Layer 4 of a small transformer language model trained on English Wikipedia (12 layers, counted from 0, width 128).
A neuron's activation on a vector x is SiLU(gate . x) times (in . x), where the dot is the dot product.
The model reads these tokens: "ite" " round" " Group" " 7" " winners" " |" " 8th" "^" "{" "2" "}" " |" " 2018" " (" "g" "rou"

The vector x that enters this layer's MLP at each token. A number n stands for n times 0.0084.
0 "ite": -154 -34 92 -43 -7 225 255 102 -118 -169 -44 -2 -64 173 34 -272 -20 -76 52 169 35 248 -80 -107 5 -87 -169 63 134 -132 -16 -208 -110 -81 101 -156 -24 -158 26 -50 -173 -109 -104 -218 26 208 160 88 -9 -27 72 88 150 135 60 -32 59 71 -22 54 -179 -99 -58 137 27 29 -151 -1 47 -144 120 32 -27 159 39 149 -11 -63 -48 202 108 -44 51 6 55 -70 0 -115 41 -211 63 -47 121 -62 -69 -83 192 -200 -165 32 52 -69 -71 160 43 -101 101 -12 -42 -193 -151 -94 131 163 154 95 20 -32 -150 -236 -75 -5 140 65 -190 -110 5 -160
1 " round": -24 55 24 -21 -10 108 127 80 43 -123 73 62 86 100 59 -177 41 -1 -18 123 61 142 -40 -180 -141 -120 -25 129 198 -112 47 -169 -51 -108 72 -53 -84 -89 189 -22 -198 48 -159 -15 -26 262 231 209 143 55 -41 -19 118 34 -43 7 82 99 80 -27 -189 -78 31 -44 80 51 -144 39 148 -221 -54 -44 -165 91 -119 144 157 22 91 285 59 -171 9 112 97 -54 95 11 207 -107 42 35 210 66 -73 95 76 -29 21 27 -19 -87 -141 56 156 -152 5 135 -99 -207 -27 25 149 47 223 45 -133 284 -207 -97 -14 -185 72 102 -53 -244 14 59
2 " Group": -1 -7 19 -227 24 4 233 149 -37 -144 16 19 44 100 -50 -180 141 -115 -52 109 31 71 64 -215 -112 40 116 53 62 -18 -6 -115 -134 -207 35 -57 18 -174 86 -48 -55 64 -85 -119 -19 235 256 127 162 118 180 80 58 38 47 -90 43 3 -3 -80 -131 63 43 2 -36 94 -132 66 88 -157 4 -70 -116 161 -101 71 -5 14 67 336 170 -73 -86 71 -14 -105 100 -113 68 -95 73 59 201 -37 -278 74 65 -95 -165 -52 98 -2 -169 140 14 6 -16 68 -55 -102 -38 -82 136 97 366 35 -71 267 -135 -116 -25 -230 81 45 -63 -117 11 22
3 " 7": -16 24 68 -214 -16 74 193 133 17 16 82 -56 128 54 -79 -102 110 -133 42 113 -41 -29 8 -198 -243 -47 -106 -56 121 -127 43 -59 -167 -222 129 31 -68 -183 91 -3 -16 24 -138 -226 -73 237 205 161 47 68 189 -3 195 84 -43 84 91 40 38 41 -97 -8 26 -83 -118 -8 -111 39 49 -130 85 34 49 35 -218 213 50 168 -25 241 -59 -8 90 199 -43 30 71 -183 120 -131 -33 -85 10 71 -108 45 144 84 14 23 49 -236 -70 195 82 -102 218 -81 -108 -164 50 -80 52 113 197 191 -139 144 -139 -43 25 -132 79 130 -64 -90 123 -80
4 " winners": 26 -29 99 -39 -133 35 244 214 -114 -24 -25 7 -87 50 162 -171 162 -53 44 96 -26 62 -28 -151 -68 26 -4 120 65 2 65 12 -164 -213 68 21 86 -122 83 -37 -83 65 -152 -233 111 135 174 94 121 43 154 68 73 24 50 -40 81 68 -55 74 -102 -56 14 67 30 42 -30 15 31 -25 100 -48 -37 80 -31 131 61 -80 22 387 42 -32 83 130 -33 -38 11 -5 119 -192 31 129 227 28 -59 68 74 -18 -33 -159 107 4 -176 261 56 -171 1 -11 -162 -309 -73 -179 99 125 174 31 -42 229 -286 -57 42 -189 54 66 -51 -331 -5 -66
5 " |": -51 64 -57 -253 -26 -15 199 118 -59 -34 16 75 26 0 76 -82 187 -135 8 9 113 278 81 -30 -232 11 -223 74 21 -17 107 -118 -201 -104 74 -5 31 -133 112 60 -9 -100 -8 -153 -13 164 186 64 39 53 86 24 159 13 1 -76 93 54 11 90 25 -176 47 -18 -20 -67 -8 -46 64 -26 87 24 28 125 -87 67 24 2 -43 259 -142 7 -118 156 -6 78 78 -121 21 -465 101 33 166 -180 -44 109 138 -13 107 -9 46 -10 -21 118 -6 77 64 -69 -134 -189 59 -75 6 34 171 -1 -135 202 -58 -60 11 -132 38 111 -101 -167 36 -8
6 " 8th": 205 -27 -35 -192 -76 42 169 69 -83 45 -52 165 -73 -48 96 -57 24 -115 1 60 -88 89 -95 -101 -118 36 -161 -77 80 21 39 -219 -255 -111 69 26 95 -216 61 -42 -87 -28 -66 -80 55 213 248 309 188 24 95 132 86 61 93 100 30 84 26 150 -34 15 -109 11 -182 99 -94 -147 122 -110 131 164 -197 118 -195 99 95 2 -59 288 19 2 -73 149 -50 -7 -19 -60 130 -187 102 -77 163 -38 -240 -53 -8 -68 64 11 -96 -110 6 93 75 -3 74 10 29 -138 62 -182 140 146 86 -4 -174 149 -85 38 -8 -197 0 62 -103 -111 143 -60
7 "^": 171 -30 15 -166 44 -42 87 22 -85 -47 35 151 -226 11 21 18 126 27 37 183 117 114 -16 -94 -163 -15 -71 -136 21 -38 203 -273 -126 -168 8 12 74 -214 48 214 -151 65 -297 -7 129 -65 86 82 -47 -185 68 40 175 105 11 12 93 131 53 -38 65 14 164 65 -98 -53 -156 -157 -63 -17 -59 125 -111 167 -77 174 -46 210 -163 186 36 -195 -86 114 90 -16 160 -13 64 -149 123 3 92 9 -146 196 142 97 6 -162 68 -99 -13 199 9 146 186 -46 -130 -64 -69 -1 39 66 -4 -13 -108 375 -172 -104 43 -27 200 208 -67 29 7 32
8 "{": 89 -47 -193 -205 -27 -126 -20 125 43 -51 -74 165 -240 26 137 13 -36 109 -98 -13 84 96 22 -75 -202 -76 -78 45 70 -74 -11 -241 -169 -137 -27 24 130 -199 108 181 -176 -4 -234 8 177 102 196 89 -110 -137 25 130 21 27 -54 85 15 130 172 -10 -16 27 40 -8 -32 -45 -74 29 -14 -76 -4 117 -248 152 -90 207 53 220 -52 272 -136 85 41 32 -32 -95 -23 -65 288 -150 117 57 96 41 -166 276 61 99 27 -53 5 -100 -23 78 67 24 212 -114 -126 -282 44 -53 -86 101 -26 43 -67 217 -87 -10 34 -164 156 89 -128 1 60 -33
9 "2": 172 -120 -34 -297 53 -30 118 47 -115 3 -18 -147 -24 94 63 -89 127 -15 172 196 109 123 -53 -140 -240 45 13 -4 26 -147 80 -77 -201 -83 84 -38 -25 -37 186 84 -51 -153 -252 -39 107 159 218 32 -57 -49 31 0 197 120 37 174 59 53 72 159 -40 18 9 -136 -162 -24 -94 -41 52 -30 56 82 -144 25 -150 163 3 54 -40 170 -26 -129 234 160 96 -62 -34 -94 58 -47 75 -110 31 -9 -91 137 -1 142 46 -228 27 -231 -54 181 84 162 -18 -207 -164 16 80 52 -71 106 -39 229 -286 166 -118 98 11 -96 170 2 155 -102 130 -187
10 "}": 27 32 -22 -191 1 5 146 214 -210 58 -81 63 29 135 119 -186 306 -5 127 75 -37 159 18 -26 -75 -107 64 50 -19 -112 175 -193 -208 -52 179 83 160 -166 34 -78 -135 -149 -158 22 -93 125 314 -14 -32 37 68 83 77 56 41 -75 9 19 106 0 -231 28 62 -22 -79 32 -59 -45 12 26 93 163 -197 233 -53 90 103 57 -68 107 -109 -96 -44 68 155 -171 -78 -46 182 -108 52 -59 126 71 -92 232 -2 112 80 -88 -9 -97 -83 142 43 -8 99 -98 -40 -259 30 -173 39 141 92 -6 -118 380 -58 -79 -60 -19 48 30 35 -202 -9 -139
11 " |": -104 7 -37 -278 -36 -37 124 107 -113 120 0 36 92 5 33 -145 178 -80 -27 77 185 207 71 51 -120 22 -95 63 34 -91 139 -100 -201 -65 125 0 -29 -129 131 83 34 -66 -54 -104 -56 225 207 131 77 49 -33 90 206 16 -36 -139 66 67 28 27 -66 -66 74 -22 -3 -44 -41 0 39 28 92 47 -81 220 -78 84 3 108 -76 148 -119 67 -69 145 59 -7 8 -142 70 -474 81 27 117 -241 1 173 22 45 61 -30 26 -51 -43 41 43 60 29 -40 -68 -163 105 -45 -71 67 144 -69 -150 224 -55 9 12 -64 -29 56 -120 -299 88 -84
12 " 2018": -15 -43 -27 -126 34 -2 102 0 -142 -59 56 123 10 66 103 -33 87 -94 -116 171 -42 40 14 -189 -194 27 124 -105 164 9 49 -150 -219 -84 201 -26 27 -122 201 25 18 -28 -90 -137 -55 189 254 65 63 99 -43 148 23 38 -27 128 174 86 -25 135 -49 -6 49 -93 13 -121 -60 23 86 -73 99 22 -28 256 -48 123 95 31 -36 144 -48 -116 202 129 -74 -52 50 -84 28 -179 170 -193 234 -141 -95 75 91 29 146 -260 -12 9 -18 262 84 -26 7 -164 131 -112 -49 -65 10 345 -9 -37 -118 104 -29 140 -61 -160 6 84 -74 -270 126 -99
13 " (": -117 -3 -169 -176 24 -34 -1 210 58 -24 -60 156 -25 85 121 -67 24 -153 19 48 10 153 -83 76 -272 57 109 41 265 -16 125 -177 -119 -206 114 -107 138 -185 0 69 -85 -30 -36 84 61 124 111 27 12 -91 -58 126 125 -65 22 25 -89 0 -38 62 2 38 27 -110 -25 -13 -50 87 69 -82 -35 11 -278 87 114 133 -34 27 -12 197 -61 -221 103 43 -68 84 -12 -42 144 -332 16 112 113 -75 -61 197 -42 -90 10 -86 63 -346 -159 56 74 55 155 -108 -49 -160 32 -139 12 92 70 -3 -28 128 -29 131 -2 -86 281 10 -165 -216 28 -75
14 "g": 15 18 -57 -188 16 -62 -3 142 120 91 -127 24 17 91 106 18 -64 25 113 145 75 -38 -143 -141 -76 -82 -9 78 35 -266 242 -30 -188 -212 126 -174 -107 -306 170 48 -267 -98 -118 -30 106 212 76 -47 -90 106 -55 245 190 52 52 171 -29 91 -3 37 184 97 0 23 -102 64 15 -17 224 25 96 70 -96 179 -20 -26 35 27 -92 221 -18 -80 100 99 181 -230 -134 -102 125 -160 92 -64 11 29 -108 61 -40 107 76 -100 158 -34 58 17 -51 38 19 -70 -81 46 157 -192 111 -2 -84 -83 -406 63 3 -156 -124 -50 81 -26 58 -137 214 -172
15 "rou": 34 68 -59 -244 36 -86 -20 66 -138 69 -156 -17 0 78 85 -264 -40 47 94 149 325 85 -242 84 -103 139 50 9 -58 -2 33 -142 8 -212 -22 -50 146 -26 167 -15 -248 -24 -187 -43 60 83 39 212 83 238 25 95 -81 230 134 -85 152 32 41 147 102 145 19 -3 -11 170 -100 -211 -99 108 101 90 -142 -83 -58 206 -111 46 87 232 33 -188 132 8 173 -62 -47 -37 -43 12 18 -25 43 6 -31 80 -83 121 -255 -85 73 30 -153 176 17 153 36 42 -169 27 -93 -5 306 -28 87 -37 -103 78 -58 -61 -144 34 302 -75 -9 -75 187 16

Each question shows the input weights of one neuron of the MLP. A number n stands for n times 0.0021.

n187 gate: 13 -107 -26 132 26 -101 -29 -14 126 -122 -199 -30 104 116 -80 -41 77 85 24 116 -26 58 -11 53 125 43 -130 78 71 16 -153 11 6 -29 68 27 162 -115 98 19 97 -110 127 -35 144 -109 -90 100 46 -49 -123 -50 -85 -85 5 -22 -97 -3 44 0 -117 5 170 -13 -3 -130 -16 -70 143 67 -14 117 -70 -47 151 0 -47 -14 -27 -92 184 -107 -102 -13 -93 5 86 61 -72 55 87 -87 136 33 -5 74 157 -52 -112 -90 21 24 -81 -96 63 -188 -87 91 -40 45 154 20 -170 5 -28 98 59 63 -216 29 82 102 -22 -242 98 11 35 -91
n187 in: 59 138 7 22 -45 -18 -14 16 -120 -69 50 26 0 -90 56 57 22 -99 -5 5 -36 -31 48 11 -70 10 135 -101 -88 191 179 -36 5 117 -101 -18 -16 292 0 -107 -98 -35 81 -30 48 52 119 -29 -73 -44 49 66 -44 58 47 86 -26 -24 -55 71 46 60 -191 -36 -107 21 -34 -116 -60 35 51 -36 0 113 31 8 37 110 67 128 -128 -15 139 -128 0 38 25 -75 18 166 -144 119 -143 -73 8 -79 -103 -29 34 -24 -13 -45 96 -79 -18 79 -3 -147 144 135 -158 73 239 13 -22 -35 32 -150 131 -25 63 -172 32 139 -112 -10 -23 -16
It fires most on token 11 " |"

n92 gate: -9 -41 -25 47 15 44 -356 138 165 -118 175 75 68 -61 133 -71 17 91 -29 72 -139 98 -69 66 -18 111 -87 -35 141 -65 -19 13 200 10 -58 65 50 -3 -135 42 35 -47 -70 -133 28 -182 17 -45 -10 -10 -200 -63 -39 -148 97 90 -29 -104 170 -98 13 158 45 147 114 56 140 90 -132 -129 160 82 -13 52 -236 -55 190 32 -147 185 114 -19 -6 -203 0 82 -152 -17 -10 -89 -109 -82 -76 -16 60 -26 -33 -153 -55 7 45 66 177 172 -36 -198 171 18 -20 202 -137 -50 129 -149 -17 -132 -103 142 -26 41 159 -46 -105 116 -189 0 79 150
n92 in: -117 90 50 0 -44 -123 -100 -58 9 19 -6 -34 -40 137 33 -24 93 123 248 -28 -207 33 81 41 191 27 -107 -119 -131 108 -101 134 -126 -82 -110 115 -199 -139 -214 -12 24 -236 26 -49 -62 111 52 40 34 -92 9 0 -108 -54 -77 54 -100 -3 -144 195 -60 68 84 -174 -3 -16 177 -91 35 47 25 66 -58 -97 -237 -10 -87 117 -113 217 -25 -118 -94 59 66 42 -94 85 59 -16 33 -30 42 -43 48 44 44 -31 62 -43 -76 6 193 74 -52 -42 343 15 -32 -233 174 -6 -104 135 67 39 148 -3 -19 -80 56 47 75 -110 -18 18 -112 34
On which token does it fire most, and how strongly? 8 "{", at about 1.6

n31 gate: -106 -9 -98 -106 -176 18 108 -93 75 -70 124 -100 -136 48 -15 -141 -69 -3 -27 -52 -32 -65 -67 -160 34 -18 57 -39 -102 143 20 -166 -35 -132 -24 -3 -31 -81 -93 -72 -114 -140 216 -57 44 203 -80 -21 -57 -120 -27 -126 127 100 -36 12 -77 -82 127 11 -29 107 124 -72 -226 -101 -43 -54 -3 -49 -127 133 -33 -198 27 96 21 -151 60 -25 24 -38 45 105 29 183 -35 80 91 -77 -20 -170 30 48 -30 171 -174 -94 -36 248 104 -122 183 6 129 76 -84 138 47 97 6 50 -71 -227 -56 -35 -77 14 12 96 -27 -43 -165 -151 50 36 -86 201
n31 in: -105 19 0 -245 3 111 208 3 -66 -13 108 289 -29 -131 136 -113 -20 101 -66 -103 -312 96 -74 26 117 117 35 -56 -171 -9 82 -37 60 -88 25 159 115 175 -82 79 60 49 85 37 119 108 -110 -94 -79 13 0 -108 38 -9 101 -46 -94 -99 -6 110 46 -60 44 -113 45 -129 54 69 -33 -26 13 133 149 -61 -119 23 205 -25 144 158 143 -12 19 -30 -65 59 55 3 -32 -57 -135 67 -124 165 47 19 141 41 209 -60 81 -128 -16 73 -19 -114 -164 -286 102 -62 29 -121 -13 108 187 9 68 -21 -35 -70 216 151 128 -119 55 134 -28 3
On which token does it fire most, and how strongly? 13 " (", at about 1

n38 gate: 61 33 -112 -71 -148 -24 -97 -52 34 16 72 -12 103 -102 -106 -185 107 59 -6 -92 72 0 3 137 92 231 117 -117 150 192 165 55 -111 216 -28 63 -16 233 127 19 -68 19 -100 82 207 94 -135 -133 183 -158 -133 -130 59 39 137 147 0 60 21 67 27 -12 -72 -151 -248 -54 -19 52 -176 48 96 -6 141 9 104 -30 -107 68 -40 -41 -109 12 197 147 -51 -52 21 -38 -47 10 -30 157 49 28 3 179 0 -97 -25 119 -125 -150 -3 -50 -50 106 -59 -53 -259 145 132 16 105 97 -32 145 19 -18 -44 111 -9 -47 -19 27 -42 77 -82 -141
n38 in: -168 -54 56 -47 34 -54 -18 32 6 -53 -75 62 153 -312 -6 58 169 84 68 -194 109 218 -3 255 139 76 26 48 113 185 19 -147 -109 21 -42 -33 -14 -137 68 -139 -142 -23 24 161 -44 -94 58 32 178 -23 -133 -205 26 19 19 33 -96 -7 78 -58 -117 -25 39 -106 -34 73 49 16 -289 182 127 -6 54 -13 38 65 145 78 -180 36 29 -289 39 72 9 -76 75 83 -174 -55 -19 -72 140 211 32 -30 33 52 88 -46 -99 -9 93 75 58 -76 3 -59 -166 162 65 47 -60 -13 -158 66 -23 47 -98 198 -108 -145 33 -185 98 -38 -165 -174
Its two highest activations, in order, are on tokens 9 "2", 13 " ("

n191 gate: -5 66 103 -145 -80 37 -26 -53 0 123 -38 -81 -125 112 -26 -24 -6 -13 107 90 150 55 -10 -41 59 -11 -75 155 39 -203 -75 159 -14 -81 -70 11 137 78 -32 19 131 -28 73 -65 -127 -3 -34 91 -137 35 -62 -105 16 126 -22 -39 194 111 0 -66 89 59 106 -19 20 -3 -19 -19 -59 36 36 171 32 8 3 51 -158 8 -27 -121 114 169 -37 -60 -34 -87 41 33 -73 60 -73 47 -58 24 -29 -65 183 -35 -89 168 159 -18 78 35 140 -170 40 0 112 -182 117 -36 85 -45 -34 -10 72 -39 46 -159 154 -19 -52 172 -24 114 177 161
n191 in: 186 -27 206 61 54 -46 12 -139 81 -63 -11 48 -203 11 3 -164 -23 -126 -103 -23 65 16 25 -183 -29 -8 -92 83 -62 99 -76 -44 -41 -6 11 68 61 26 56 6 -228 162 137 44 -38 96 6 -20 -171 36 -92 -14 -79 -16 123 75 61 108 -30 -77 -74 62 -79 3 56 20 -68 136 65 112 -12 38 -14 37 111 18 -82 -70 -53 -14 -11 74 -139 -14 145 -17 27 23 3 30 76 -136 154 73 132 -14 199 -3 -53 42 -72 -81 -31 62 6 -281 -22 -5 -6 -265 59 -41 94 -49 -105 57 175 11 171 95 23 125 17 51 66 169 91 170
It fires most on token 0 "ite"

n156 gate: -141 25 55 -262 102 84 12 23 14 88 -170 -49 154 -83 8 -6 -30 9 135 -56 63 -112 173 -71 -22 -34 66 -100 0 60 100 -34 -57 -117 49 -3 -18 261 92 -89 -46 179 -36 -143 169 0 149 -3 130 29 58 -53 20 -17 40 86 -108 -140 -127 90 -157 -36 133 68 148 38 3 31 -48 79 -166 45 -23 15 94 131 32 61 -168 -79 -55 28 -205 -14 -17 124 -44 -79 209 135 -50 17 -232 -81 48 26 -6 17 -26 -151 88 -181 -69 61 60 50 -23 5 18 102 -41 -42 9 -17 48 31 65 -209 3 6 -159 70 -70 -70 -93 -6 -147 -61
n156 in: 19 -81 -15 188 -174 -140 -138 -16 22 -142 -3 173 -87 -117 84 -19 -103 -176 22 172 -47 196 -68 -20 -15 53 -79 -9 -96 179 -77 -9 -67 195 124 132 -86 -39 -54 237 -184 -17 -199 -78 -28 16 -78 -99 29 -22 13 -127 -93 -84 179 181 110 -42 31 232 37 -122 19 -136 -82 -75 264 -82 40 -131 108 -41 -94 45 79 -64 -84 48 -47 -62 125 -107 196 31 -47 -75 -52 56 -52 34 111 -31 154 19 97 132 -194 158 48 -206 -28 22 38 -22 -156 -90 92 40 77 20 -48 102 39 22 -172 -139 -206 40 -61 -142 29 91 -101 28 -121 -79 -66 16
It fires most on token 9 "2"

n116 gate: 142 -74 97 62 142 -139 -161 13 -149 151 -60 102 -10 -91 -59 98 -30 -35 129 23 30 182 141 139 30 62 44 -3 64 -223 -24 147 -159 41 13 -89 -122 -20 151 187 -85 23 -102 77 134 140 -104 19 -63 -54 -139 -46 89 136 -73 -91 -128 189 -52 93 40 -124 -16 9 -114 45 -38 -38 7 -152 -81 34 -28 74 -119 -44 116 67 -169 -90 13 0 -100 131 22 9 170 -97 93 195 -184 55 -16 -67 -59 38 -26 29 -117 159 59 -95 -16 41 -13 -182 120 142 53 39 29 33 -181 -68 -20 -227 120 100 -22 -273 236 -74 -190 -9 -96 -50 62 -45
n116 in: -92 -51 0 -88 -142 68 7 -103 -174 -22 -70 43 58 48 -80 163 -60 -246 24 96 220 24 18 -112 -26 -65 -76 54 79 0 -106 12 -73 130 -220 -86 -44 209 3 -18 -51 -3 57 -74 -138 70 -180 -61 -64 82 -6 -136 61 53 73 -75 24 -83 268 17 228 -47 -37 -111 0 -71 150 144 -143 -146 6 15 -197 89 -60 13 -52 9 -96 -28 86 69 -57 18 -47 -89 -38 -252 -101 -45 -85 47 113 24 -18 3 -52 -67 -155 -15 215 -50 -42 -92 134 9 -57 12 67 -117 28 -16 115 -59 41 -180 -59 113 -116 56 125 93 -164 -115 130 -45 191 92
It fires most on token 11 " |"

n283 gate: -80 -60 -35 38 -44 -36 -62 -42 -49 96 70 162 70 48 -107 160 32 52 -94 136 41 -44 109 -78 -96 -65 57 84 -141 32 94 -33 32 -10 69 -61 32 31 236 -88 -15 41 -107 3 -38 98 -129 9 12 88 -316 47 30 36 36 -125 24 -18 -64 55 130 99 -180 12 -9 -136 80 12 -303 -87 41 33 -12 209 87 -219 -80 15 114 -65 -73 131 -48 -188 -59 6 9 127 -89 -6 59 -86 -33 70 92 52 68 61 134 174 135 138 -36 49 -79 -74 -45 75 89 41 -98 -101 233 30 -183 -203 -162 -81 -116 147 248 -19 120 29 -18 -18 77 0
n283 in: -9 89 -78 -52 -48 31 -92 -163 35 54 -123 -231 -35 -41 -12 -60 -13 3 -166 -74 215 144 64 93 66 191 47 3 -9 54 219 40 3 -44 34 6 -112 -3 50 63 128 -46 -23 -43 -55 -161 87 248 -41 63 -170 52 47 -18 170 65 -168 99 -54 -74 61 106 152 -19 -207 64 32 -22 -76 -206 -175 46 31 64 -87 -77 -109 3 28 -64 -10 77 234 -46 -28 -68 -91 126 86 137 -137 -83 40 -13 65 -19 -3 -105 -73 -67 3 -79 47 241 -98 3 -138 153 46 157 38 114 48 6 7 -46 136 -190 142 110 -101 -144 64 40 -43 -261 229 -102
On which token does it fire most, and how strongly? 12 " 2018", at about 2.5

n58 gate: -182 -67 -35 -279 -9 -60 -40 98 -115 -60 -87 -146 59 -107 -27 -293 -36 68 40 -22 -146 -151 24 -123 -91 -182 22 18 75 53 -87 -52 -91 -53 37 -9 90 118 -182 90 62 0 -84 -39 -107 -62 16 228 -127 -74 77 -90 -3 157 -152 140 -49 3 -160 -32 -54 101 31 58 18 47 -131 34 3 -127 13 -82 122 147 -6 -53 57 -81 92 -164 -153 -82 -83 -6 -145 46 -148 92 -63 66 -102 -57 -116 6 -52 -31 -232 -284 -28 -47 -73 21 -105 -34 -136 274 74 9 0 32 150 102 -107 161 161 -21 -98 -12 -19 54 -65 -3 -35 0 106 34 -49 69
n58 in: 88 -22 -91 164 -11 105 -113 -11 -40 -11 -17 -68 -168 104 30 -48 9 -76 3 158 50 -140 -126 66 118 -6 22 -45 33 -167 68 25 59 -78 -28 213 65 9 -20 150 -67 -85 91 36 68 26 12 25 -28 -51 54 82 -150 80 79 145 -36 -91 84 -93 135 68 -62 -112 -175 -40 83 195 -53 165 -64 50 -50 0 -11 117 -3 -192 61 158 9 -19 -129 -63 176 130 14 139 71 9 -11 170 -141 62 -50 89 -26 14 48 14 28 -139 11 48 39 -228 79 48 6 9 14 70 -26 -202 -50 55 23 251 6 -11 213 -123 34 65 14 -3 -94 11
It fires most on token 9 "2"

n22 gate: 6 116 -104 -71 -86 -27 47 -130 -94 -54 -119 -200 -69 -28 12 -198 13 -31 62 13 -69 -12 -76 -73 62 -40 -19 -19 78 113 -81 -111 10 53 56 63 36 -19 28 -53 43 -42 294 -33 -69 -22 -198 -9 -3 -87 12 103 -63 -118 47 -112 71 -167 104 -94 -58 -179 241 -179 -113 92 -207 -259 -121 -99 42 30 187 -151 55 125 -38 -97 188 57 110 -15 49 -159 -27 79 -48 -118 -25 -3 -181 -9 -156 -72 -186 -9 -186 44 -159 -125 -52 -30 22 25 0 130 -96 -77 81 -16 -141 -93 57 222 23 21 3 -39 -156 -24 -19 54 -158 -51 30 175 6 148
n22 in: 74 102 81 -104 -117 77 170 16 41 83 120 -6 -41 -56 -62 -16 33 -321 -85 163 13 -40 -98 -84 123 74 194 19 67 102 -100 177 -53 -148 -184 76 213 142 -88 76 -47 75 -91 50 91 -51 163 -182 69 113 -123 -156 13 -123 198 6 50 51 -21 -62 64 75 -73 -9 84 48 -25 90 43 109 10 -43 53 -57 19 3 118 104 -103 29 -190 -89 100 121 12 -213 -187 158 60 147 9 -12 -49 -13 -225 -169 -16 -16 82 133 -121 -61 -56 -104 50 -31 -3 -96 -3 -3 3 185 -61 142 225 113 -106 123 -120 12 9 -102 64 49 89 65 -197 -32
It fires most on token 2 " Group"

n262 gate: -141 90 -50 86 65 -54 -193 -34 71 -9 65 -179 102 43 99 34 -148 -15 40 169 65 -132 111 13 76 57 61 34 244 -161 -71 124 -68 30 159 -50 -138 -22 24 -59 101 -105 -150 68 166 120 16 -15 86 25 -25 -42 -93 -135 -62 127 -27 214 50 44 -69 121 28 -67 -217 103 16 24 123 72 35 -181 -33 162 97 -170 112 -40 -122 -235 121 -6 -21 -142 117 199 -32 -88 16 -20 -24 90 9 -139 133 -131 -3 93 9 80 -136 -140 31 -43 15 -123 49 73 39 -160 16 197 -88 12 -86 -143 98 -103 -83 122 -50 34 -94 -9 -144 -131 -75 -47
n262 in: 325 28 81 -46 -88 59 17 -25 -111 -148 -64 -29 -105 -63 9 -13 10 -51 114 -158 -83 164 -9 71 -136 -62 -142 129 -86 -45 -95 62 -146 -61 -120 166 30 -169 -183 73 28 184 151 137 -122 -213 -168 -50 25 -114 -168 15 10 -9 -63 -62 63 74 -49 -102 -40 -85 16 -50 48 168 29 34 -153 -45 -65 -31 -34 -215 -69 10 -48 -140 191 155 -198 -53 16 89 52 65 -39 16 -45 20 67 -34 202 -19 -109 38 71 42 -79 -32 41 -40 -151 76 -98 151 57 118 -17 43 -13 29 68 -180 260 71 13 24 83 80 -48 -71 39 -92 -130 -253 214 -109
It fires most on token 13 " ("

n309 gate: -104 -18 61 98 -47 33 -198 70 28 -204 174 -107 -37 9 131 15 -118 -113 -27 31 67 42 -6 -37 29 95 124 33 106 -6 -141 -108 73 -68 -33 68 44 141 21 61 18 -76 -174 -90 -56 -132 110 73 -134 -106 -30 6 77 -187 46 157 87 -3 -38 -133 0 99 25 -3 -186 47 -49 178 61 62 -107 51 78 52 -84 171 -31 -6 -84 -224 6 60 -263 -100 68 -24 -73 -34 37 -13 3 56 147 40 66 -59 -108 -246 -6 258 0 -56 -227 52 -259 -15 55 -32 -89 206 129 -32 -165 -173 32 -9 -53 99 -98 35 110 -164 -71 15 -3 -15 -30 59
n309 in: -87 97 62 -138 -283 159 -151 30 154 -194 -85 192 -21 -3 -180 17 64 -75 17 90 -72 -100 -3 70 6 263 -95 10 -158 -52 -119 0 -14 95 132 69 -131 -119 -58 20 169 303 -11 -209 53 -48 116 102 -133 -173 65 222 96 0 -44 77 -94 83 -13 6 56 -33 27 47 -45 -201 69 -142 -68 10 -7 90 34 -34 111 47 86 -140 20 -10 -103 94 186 92 13 -211 -56 244 -200 -80 102 -195 117 79 -27 24 38 -55 113 -93 -131 119 74 -62 10 40 119 175 68 202 24 152 14 -123 57 69 203 -62 55 -40 209 -45 184 -13 -63 -155 20 -117
It fires most on token 10 "}"

n141 gate: -165 -87 103 23 15 102 82 69 -99 52 -92 -112 3 -60 115 38 100 3 54 -171 243 -99 133 65 3 -22 -3 85 -58 -15 -25 116 223 132 -35 -106 53 -52 -44 -19 -139 -43 -56 10 -58 54 -94 -187 130 57 83 -158 -115 34 67 -46 0 -61 -52 105 74 -137 -73 -94 -48 136 96 -31 143 -71 -134 -193 -222 -157 28 141 23 73 -44 -117 102 146 141 -61 -22 59 -170 23 -13 61 -135 -194 -147 -6 22 -141 90 54 29 -10 106 -249 -91 80 -54 -127 -111 -27 123 -36 70 89 -29 56 211 86 -33 -73 -41 -92 -268 -168 -184 -187 -167 69 -6 -90
n141 in: 149 71 -63 4 3 -44 -138 48 118 39 -49 153 -66 137 -34 -144 -29 62 62 133 -254 212 84 -138 0 166 -3 27 27 145 100 17 -206 66 -38 35 173 89 -72 -149 189 54 129 -146 -123 38 212 -65 -100 86 135 61 -24 158 -69 57 55 -21 63 23 10 -13 -115 123 72 25 -80 109 7 134 220 30 82 28 147 55 -11 31 24 -95 -101 -115 -41 40 111 136 166 -11 -3 -29 47 -13 132 107 -3 234 84 38 190 31 95 127 -48 73 -14 -81 114 112 76 -140 10 89 -190 -57 -25 -37 163 -99 14 298 434 -21 176 -160 108 208 136 196
Its two highest activations, in order, are on tokens 14 "g", 1 " round"

n53 gate: -81 28 -9 30 89 3 -107 60 -16 172 -125 19 -10 -76 -94 -51 -154 -125 -54 -23 77 194 -68 167 -116 19 162 25 -68 0 229 189 -47 103 -159 -3 197 0 105 10 108 215 156 -196 -188 -87 44 73 10 51 90 -209 -177 -150 118 155 -6 -120 71 148 128 110 -84 -29 -40 -39 -32 6 91 -141 -30 106 82 214 -70 51 62 154 66 42 55 38 95 9 22 41 104 -29 -107 -133 164 -31 16 276 116 74 -6 -103 -48 148 -66 -189 -13 0 -29 -34 92 -24 247 123 39 129 23 -59 -179 9 82 116 180 56 93 -75 0 -22 37 -133 -88 16
n53 in: -4 -4 -82 -33 62 42 -78 -61 148 22 -87 -58 -14 -71 39 -125 -11 79 -104 99 -64 130 301 -81 24 -14 150 57 -77 -92 198 192 -8 181 -82 -33 150 70 -32 -14 -111 82 -71 57 -146 -32 -145 61 230 -154 -29 -10 -43 -196 -212 152 -14 -47 -93 58 -172 -28 318 -221 65 -33 -131 221 64 -188 -11 -84 -110 22 92 -126 62 173 110 55 -94 -173 -21 -28 -60 88 48 -4 -15 -142 205 -94 64 155 -67 160 149 7 328 188 -74 -10 -214 145 -155 -42 90 89 -19 277 152 22 33 -25 93 -52 -59 -62 220 -125 90 15 48 66 -116 -277 102 15
On which token does it fire most, and how strongly? 13 " (", at about 6.7